Layer 2 of a small transformer language model trained on English Wikipedia (21 layers, counted from 0, width 96). Numbers have three digits each and are written without spaces.
Take only the direct path to the model's output, skipping the later layers: a vector added to the residual stream pushes a token's score in proportion to its dot product with that token's output vector.

Output vectors of the tokens that the questions are about. A number n stands for (n - 500) times 0.0037.
" Authority": 549542623663351482603460418398551684349506334335416507451627781386405397511567465439387442578302646668587432545294610483291704654285304388882512311592400459680129314527450560416639376698345332583499284657578347605536549412663529616255196432548524691456507531737607581516721641523585583484
" Pictures": 663524763785486265495602317311469502592481463491320337559928620472522544477497480409524401597397720571590558415530489627334561464494423246620426531432518459706392375447563570574667492391520486489510478217575399619542401495455412535411479569619459334513637714425618319332608464326440570552
"ence": 536429485444482227617587587555579440522529361450597508535511604568595350466567511478587440648455504531444352623374502564690462428235601454648322327469563480424479560498589648514691555203228486499480431545665556471674645623301453519415478455437482364587472667361443557579638594483508543381
" advantage": 504556611532367473531684527521510590384518385412361436398366602406490425680582482507768432571418633580414435533402385443562565434331337285545628463636611618605595507357507658417722322353485392558526477470567332461700647538453571417430561681653309414470516437557494530296578576611427483471
" Institute": 441448573557579348548527498517439574535397435487521516385706565292388525504503527465414453453484693544367387486462538640518702468149392346675424663603396556656268343588409517660586542607513415507544381499538483446633507606563616539438477495451405484533565657604504472471445460476469601417
" y": 511504517489390446609475528569587280496516481531460555564458405488462455569505511502463526555510413654492534447423468585536462604577452467402524435516619386564520614490425479519575465432521473586473427551490512570449541475468574511487640391518595500473409382563565429491519506534502561322
"um": 498521461697477519516371483547650436482499471607536466492527500535455566709445678506560664657467416555429301464359456497590495543405429495652437317608425406467489392684487541556635680229580377435385461471594502497450548470492428489557370504470413424466450704616617518397424513464468539467
" teaching": 518319518587523327637478398532424503617487523478553382516611572400526415586594443506560464667457564460451463333449345503598648457442510309626529672647600508697495466482524397525645576474481334549502408612527354519496554529348675606434459537477456317468644597508483335511374547514458414457
" Phylum": 446311822532648392745381496767572621492514639311233310278501606440452441410627484298589510576525577456322439169335743212341554546022341338710654546697356438719194477506379443516501358677803205595605395678632412559500521395526688826420313475549718721422827520374278501664710681675420515344
"ically": 536300716461484307626674427487386535475701660440420553435498588686615218453506527405627418536579677426535548540453564407622502499382649351416608437475624426424598473442483509318580502655523329647574645406658221463494495235436478619375551548743401334499487667509582383513407604569240423539
" of": 523605503653539497508462558609530574538474541421592460514425459446511456708436426555388466506635418455388494600469460571634430530658623407387434470286616611475385443497474487470434497422342515670386385632434444497485394457562505364577461422435499597468684512494614497625357590556573397534
" Moscow": 605372516482478463523420481433370540413471406467362441641651509502612534484539424494425447594516464431507535321500435591506647495416453349645557522526457341646497511428539531532530595456490539593542452457537468435403592499622670636450570543355529555409614585611374542491542364528361532530
" paintings": 590508644613573267754491286533611579611561358606494304390578548405597368507569632467628417674342625432626342373391483560504576447430512308535673575590469478713336227320536342490699457497524291581502573452549355540620590486494624570461373599553463334306548654481473317576469428429532574629
" IV": 584540567455374411594396495444493562408567501548498618391636608404305472481512528465411457543517544610552320505425447564465503535541444349562571512487439448475448487471456561481518444498370506579487445585535482544400722480664541402436555453560633365507428672409580491498566528623510454543
"elected": 713291436542466290453367541428652628378591635280437304395510527522522358296641440332462484469494463501413452618575504510433647483376450529540591859633533587632602558433438483557666526486612423488668340492575277612532474408527554714339397534325543575575574456575496547545479579446517390452
" chronology": 510439837457607623707777348494678617460569352494481456477605328591326425332525572353662241577476856262177484416683578324246692383398376287684396189494264420800557256268481377691499490388645483458542480601626346518655366344578593638490150722682603447413450644256603445355813701744494709598
"ology": 601511651469453147626478611399408455539317550691652355312649449433422375569523583408631580450472679348452395413375429517629462398320629406600408510775581535584360286430517364562561767496221404544560639429557435445610711595376620705367320540483449450518484734500569408534477630629554507444
" Apps": 263311509495545322483558556500626627572591456361222654455581374639438403344630416377534563509553679392459445424418693332262300680310296267542622314554301488606655422481424572426505570500423677590602414587644427588495565392290774858379613513560559469557735748449447622591622730430409431408
"acle": 671455633456423304453467354319780599693482565452523305446696585409402490492552637418693559440363539559418517419377374443577330490362565397592563439785607481409492485426509574550735559176364372499508430542623287537649709453340575322551465473465550373573598448376474539503898599458565552465
"ry": 421468464559485265684622499314514464412438411502479611490490643583452535626441344406474589575552557568561462520524520502496637504513645555574344457483437534492550580496344542463812541505314352476421635556608443280625534289617584482559493418611366267502422459452615450569668515415456555459
" and": 436503584579535395561541394593327398604463638446539612543453324576549584549442435541439509506508380529543542507492448385807427502567684534452506481347480640361532554471507354470535511500476541550373523553399529502474442512593555467514456453539571571572472552508511456483302463411618318582
" size": 453353604555511400643508549419545731481618373550390331483430650252472367536547534522605561579631362560463499443372505419570447495415500341514655248551526539644452672598564354387516487396520330655503581464514347416522632435533560417483565714736414443455511568402566471531588478459627490394
"on": 476625551475525588575322508408472596433426479581486430386648500454457516601441655488525444466555491449502483570360562407597619394560516570747451602346492584379473481465652470628553617427481553355459356516555352570551584638434483437384418419424331558508372582568656605417486550544343545428
" |": 598386498481628612419453508559396457528534512579444490485410463615621600413415348507462444400554407567455519573450476592371485607531366609511614560403366670454479575500433462426458648552531558551504386585445656459422387551349394418547487481548256577549584374430559511561573629520615463599
" alone": 553469593511391330418574280464425568454505482451505545443462643387496393502537412466635494419582738522392459616532595311508390645457391367455754608463459696560364650368682389406635527651508476682501520499583409538376643384444610450442561664610289563356531436514476543272534528408658513497
" should": 508484680592342305465642561481636403502505463330530640494461554406338239398522467487544460528566540534508624533478603370663557546505604356459687425561512532698550574325543482415400394594482515561501497544519333585470539441276560481414573633574577544516463546469549221402654621417488488440
" goals": 393521395556706351495595437548518622404586528283371545615518352435643369395562412495786565562569511428352408488534614617433358411340463343461653619641497452615551553367517415429543536463526643534535697294522193571714557462420706553378631547532483386419499493423511575551572513445454494423
"or": 454571420557586439605344535424654513467454683472521513430511569550631365564463462493626465501461460418457508604473493412621521439624456570636403452470574431485411383363504661567680626383298586369476233488582397653673410465445422377557429578431507521588372736490555570573496390405576382583
" .": 602551453537421366466581521572694407484494550610467608454529735512419329315577523482483521438449651474591294580431667399520445621496437476369513456488514576536541477513552448431463443611635582348443621443485600505438577466455505459529539611583481482523322492482500452311593463495391415611
"ility": 551495595490426349509643410524316651366634426509446570393495567521493182523536523307609502578482533300522367533440388591485644566351518396766633280709700520453400479459634511575612625395437494589515456359659360452707754433405592284549531495466346327577600689529408463404488524489561623430

Output weights of attention head 1. The head adds the sum of these rows, row i times number i of z. A number n stands for (n - 500) times 0.00049.
o0: 443466534393457578587533474573417448560491459498536545558511502566499568521487447407589496576442534536549429479439479463591582444563551513558450482564460584495459416443481429565474392454469487509511515463512466535549416565503589511496545465447535604451454449398523489550434437514492462503
o1: 485448456512448400378375526433440467418654468403514471459613456464571507445554512599429527551454566433558556541596439530488461489469513485489454612502508483601505562455452485422509594543499638371444574561521431431472571454540519561475470499535444404540617604578426557457487544516484498419
o2: 395637371655608418355290413520440615528510396419567507536690394590616543397698510517483302559367666370567673321705572718518569605452641400505355567536414411668615178484432602686440583496469464550447464578613274532570378411469517586496306485411594521470835641432348507719341297507514566429
o3: 555430414420598482486472551481491471437657605380468563480608435444493425500539525540565595471386449379493514560641485478499410520435605474313523595492508419582519576415569456474503555545491561484488559612356455487517539412502545588413541556618536466520390585629386367448492499606365396435
o4: 553474491558474481434532533430504506564520429481524452495495469555449474536478507536415475463622598467569535498498489531485386515472500507568513466468574468504535502437539627429493500502561507527412488474517528448416591577549424408547476503480496391536491505486568588438549590429521557461
o5: 429523379429764631507330529635743538452287617619338316618521508486664661510612442393476439511569468480317670482684462556442546484494437635495358640511419393622424239730334583567482520591480428529653512570499540575423272583631518578460406437226366567512538478356461566771485249540510587523
o6: 560575500669605459387502422539407649680630298408342414480554482484489528411774560309498285467317648352527618301624551562413558607476676277422355538647462438701589280520493547678375554537385557544454466491924283560539323359508572625539369512597565476444714690458302542658453280476423624462
o7: 433453413633445419274394516349503512373605446419527433439574423542691537402574458612462440559510629487609666484632490557433467496492572459574484583506505513503550498505418555426394546548488592371454599476621453379452659591554393531500437551512526430467795601503492628416486482510480625406
o8: 512579646663112270479446436332265397559649330414807604418669442612483427475481519724493527526406540533665362508429595564712531574545686399569553442455599534440597502251425432592550517285384406428333419494461424496723627396372564410585528457584614388493624633595498514352386560541566414458
o9: 455514607499334438610552648437438472685487410539647546543573391538384458503450559477359553370513416575495270622397479598643524558528533511590504484396675458480493450491554592616599476361466390585464349587424578517584516494480597315539526512415436482556414507506575404422417530516605330559
o10: 544453492593474426408442542483443475421604528480486508465559483466536485479541565545419537545501520427509561573643470470474446480510508500402476579528554435588494583540498457422528583563437606449468555526493468474478528403498478539508510498539482425530562577573418492434494535558463471506
o11: 547529519434562524474444481534436479482471532605470429480437475490544548565549510494474422387523542472464498520556479444455476552511413506485513525529513462529516550647434530447487471489440503530497584473595568473473541538493427500527451511467557509438520470451428492519577420525491524551
o12: 569508495400477463476468454542481544510555603546496479572523515462453481527478460541423438470516502512477500593443443555504514486501387440470465505438478533586489548524496578496547612546525511531553453613574516476460542427424463512502400537490440474477535491521497537531566490406551519440
o13: 572476423475454580411477518511533584427482557514625443501451499408476548550536513539377439442573457427519540534597447522479430434452395480526507617482560467506484573422525548382454507471527521592509475475508561426429605558572487512548491482453504496540559555538453397539605496569498443551
o14: 498556538364624766579600466640630429423387580585414605496414600483537587472469456378670549427462407463465585459556569400482471433548383548322498458521410525407440513465609470533504373516585496550597557398419565553525368469419541625450510408538601595468320408518379285510568500595404415532
o15: 505611411558477557449373511425574469524488411458573466482512428387481459439533503553367442440578548519543566482475444640406475466453467489647553625456550460476484585514464650485522566480515533526428396478527506488366611519524512485478450495447445442532546568549487478502596562491536538556
o16: 473336532551369440423603619475452503425584527510471554466518520507507484437466562492462582551457442544574483525585468505595477486527550516387496500511540506461487548439557353416519536516488543475502499419468567516566546476515531483534612505525508475576463457573502424325396535556539313515
o17: 494547341485482549429267407491462439357629547467473489523604504365608482427541498604503490597427535485512571464597437599386620488467472457440471592529364491556484616452378406517564622489455594408520470498567472470525522424470564712440479499564552462555679555570302518544566470541498451479
o18: 457614486535561454590541442427553454565443476456539524449479499526409425470481474495545527506487531521500533383367584524506530571442507495580545430493484562481555435448506556585519434468522403466441457435459450588519521487541517488493497472528456539428450484480624596518481637508527547564
o19: 552484615470626394555567469527460491620471439541487454504470597598372471634422541489608523450503543522398480460432550359494540640504535515553461290541452469527553422562441455507456400489517464477489611536511528497563455478534512449538503518532528475474393486453571614550428471452473609457
o20: 540520396522644514404575336549478508475578518474363607469465626519445422498484466551685496631405578418527644313500606397377549533428408443261532346620338502538513592403582419450446486560622607473499614454528357442533478374437455720456452529742641518485523473543365578542537584437410539466
o21: 467543484640510346590429469379441449756452324409641446485570416467397376510527518573438504518524555510409352442355520515327648560477517518705546452491518445598477517560434679638483526451548476461416506480517441495416377529619542441501393532527437553465536570448594692639497517381575674526
o22: 578486509556658404459611550442451550653467350541460471483457556592290384525415590527524477398464578526464535517423515407384471661508523444498481307529529434555549579540507571414401522519583567514485647515529519369435547471541478427518417583575510427520465483579554598522493483405441686438
o23: 486521522524613515496529475507494497423483611580434505474444492528570513494512504484577482489510488535455523459545550439429557557470473515338553438496468468495534492572495440491477528474476475494549578451580556505553488529456411526481471553558596555440523431459423456484512432507503521573
o24: 484594441477505505527401410528518526499484498541551457518513508372506493506501521532446421507496459549439480495434468634411591475436387463551462586440462459526477575547419496550590625465485514507531378566552455535464494414471526569488442508432402514547567499555451515634576492485566491555
o25: 439701692657384281490337428426424556556492408379678554504738317653508547453590584674538360523379570479653530461620535651875465651579766485522359570494562512523675020385408541670500392367363321536351460575446321609687487374466567409596392431370498449472672606429467486524293363583483418420
o26: 401587368567469483461241391570380531516497509673563459618644510549570573450575449496426482574496471480404445420640547704505631512417407453499392597529484304710472435477255393656538774406362340524600314641470473550682337323427653655543473480315523556622638557559319492772401198563614421586
o27: 528534489508534596504549500519544520501401610570525484485418450514519525505529487448489446398578464520464460508509529453398518503459446501431587510516519434450486513564547561539435484477471442619550461468548586472460505607488421458502470551488597606427497466443455420489579394540481518587
o28: 507515531332620698578497454687628488452357655649339392601481552399567637566555476349510457396573481491386454597548429497469492404547372567387401617465484437526371457702474518485458488519481510567658569558508614501428308622469509513502484469358439599494433378423433505647604386483477531524
o29: 522551478368692712589609481620573519489400666538455596569445477452500516549482503395620555398500439478414479547521555494497438480458493504306545519466473421485463476503644515537493465498484447653596450563399530517517399505440504507429523535505557597472342453500410305532529437551398411518
o30: 508553453531413455502398532432470483490553489434594535482623440440483440477524535570397516546509567509615501502446464585512569475446526442550487570479554482555511517435514576508621584483476546456392362561550441552402548433468538523442519507518475369563501553551461522469459569495562482515
o31: 479498437616478600336393552462603555429508543511522396529500468431571506427471514537385453475621548516476547521586461593333509508488485462553484565471500412423448560617455494511464587485509584509545399498512559379445615515555465497511462548441487492584628562577435437489588506555444554505

Each question shows a token from some text and the vector z that the head gathered there. A number n stands for (n - 500) times 0.0023.

" exc": 526488552518486493619482506511484489480473510502465504515513526553488499486524507505479523520468
Which two tokens does it push up most, strongest first? " chronology", " paintings"

" °": 529485551462486524463518395434495524498459512468507537520486607524504551497321489525506485507473
Which of these tokens does it push up most? " Phylum"

" by": 496510508472500448510517576458507509544511489512475532494494519486510492539560527490510466505527
Which of these tokens does it push up most? " Pictures"

"f": 502526476492460514419491548520525482511442449500455524526526456611480465549485586437510461506484
Pushed down most: "ically"

".": 502510492454534536377541441472543520511496472479543505497474540478493508477373534509502429531489
Pushed down most: " paintings"

" and": 515516527539457522636502526473514481486461509478480533498501519552473499503556512475491520499473
Pushed down most: " |"

")": 506537505494447545446477536519531478521447427494458552521526448638472461568478631425514449511492
Which of these tokens does it push up most? " Institute"

" daily": 557509516446514426459511534461496522523470427442479536527514581577517495522447508483506399519461
Which two tokens does it push up most, strongest first? " Authority", "ility"

"|": 516510594464481473438558426430475517508452470516483579517479589562517549530303453511482476517496
Which of these tokens does it push up most? " Phylum"

" Br": 518498444449540252311531612487478487497519490532481509485492584503541461507328441487470461532506
Which of these tokens does it push up most? " alone"

" award": 466528464514531424460522572459538518542504457516454513505521539522549484523491516475467459523505
Which of these tokens does it push up most? "ility"

"\n\n": 539475463510492397464451559525467487475513523505469480522520537537505479486502474505466519516469
Which of these tokens does it push up most? " should"

" (": 505501404451502502196538471462499496494468470507484512527496503507454495517308466475502455512480
Which of these tokens does it push up most? " |"

"ct": 500490490506492467365469638550515479485459525495497493524494481539424512494576587500490525510454
Which of these tokens does it push up most? " and"

"=": 515513550530465535684514500466507479473463507483483529502501531566486500495525503483481511498485
Pushed down most: " |"

" |": 518523569433497565442556503463523525511499490495535561481464524467459531504409598504512435520496
Pushed down most: " should"

" middle": 526514532485511456423521557511474513548521481549455545502482474506488474543533501498531487539525
Pushed down most: " Phylum"

"85": 506517461462511531307543468474519504496496466505521531513475514491459494502371507486490435529492
Which of these tokens does it push up most? " |"

"ent": 489528565515492536582519516487526500505481486511469521491500488532484493518554525481503502529495
Pushed down most: " ."

"\n": 513504481541469560283485427480496462494479501488501542522482509497416477522411511470485520520498
Pushed down most: " Pictures"

" work": 480501510454504399486534649477494528529492484541472522506491503501509519556578504509492468523527
Which of these tokens does it push up most? "ility"

"Background": 512518508532470506605515517462512485483470505487481529502502523548488495498524481476485508501483
Which of these tokens does it push up most? " chronology"

"z": 495502454523466470213485473487523505554454534397529504502471580439446573491400508511550533458433
Pushed down most: " Pictures"

" Kon": 492494488523506436355483656552519478481468520512497492530487487549435504480565565507460524519460
Which of these tokens does it push up most? " and"

" critics": 530524427535456446472529516418509484507474516484487565503483549511492478502461422460493494496495
Which of these tokens does it push up most? " alone"

" under": 511501456449499359477540639494490523505450456522475522514517501552509531511528407496479443525475
Which of these tokens does it push up most? "ility"

"F": 500507499486525490374524455475533510519497473479524523497473559481493495492380528506500459529501
Pushed down most: " paintings"

"°": 521502588470480506493542442435497528501472504490498570506478599519506552506329514523497482509493
Which of these tokens does it push up most? " Phylum"

" to": 521498446459478447426508565476486504506474519510485531508484507485440512530534441488522481511481
Pushed down most: " Phylum"

" his": 498501492465496400531516625504494527521478472533473510508518490523520507536595487494487459526506
Which of these tokens does it push up most? "ility"

"9": 513513546463495517401552456449500516502482479508506560507476554512487528511355504504493459521500
Which of these tokens does it push up most? " |"

"s": 516518445538467446482512568451515494495479516483477539503496529513476497500526466476494512494477
Pushed down most: " Institute"

" 29": 514517593454493536477554482452514526511488493494523566488470557490486541504381571514500454519500
Which of these tokens does it push up most? " Phylum"

"ing": 498524563504487535598517513486519501503478489509468522492504486535483495518554516480508496524494
Pushed down most: " ."

"ities": 566459289497478291137396587539465483477584611475497427492531528429511454457442430494496528458451
Which of these tokens does it push up most? " ."

" positive": 512499438498476430475557547398508521488481489482476552487516564493542506487443460492495463466523
Which of these tokens does it push up most? " alone"

" We": 412541351533593303238566661502545502497546449593481470517502476573569454477422395495377451550545
Pushed down most: " Phylum"

" mat": 534497517510493460513485549518479486498487504508468513515508512529477485495550497489487507526465
Which of these tokens does it push up most? " paintings"

"1": 531502474527494441323490556526477506537526503518464522491493474488491470519468529510516521525509
Pushed down most: " chronology"

",": 491533449532568331319534734534525502482532445558480461530498486615543445479567508490404462538483
Pushed down most: " Phylum"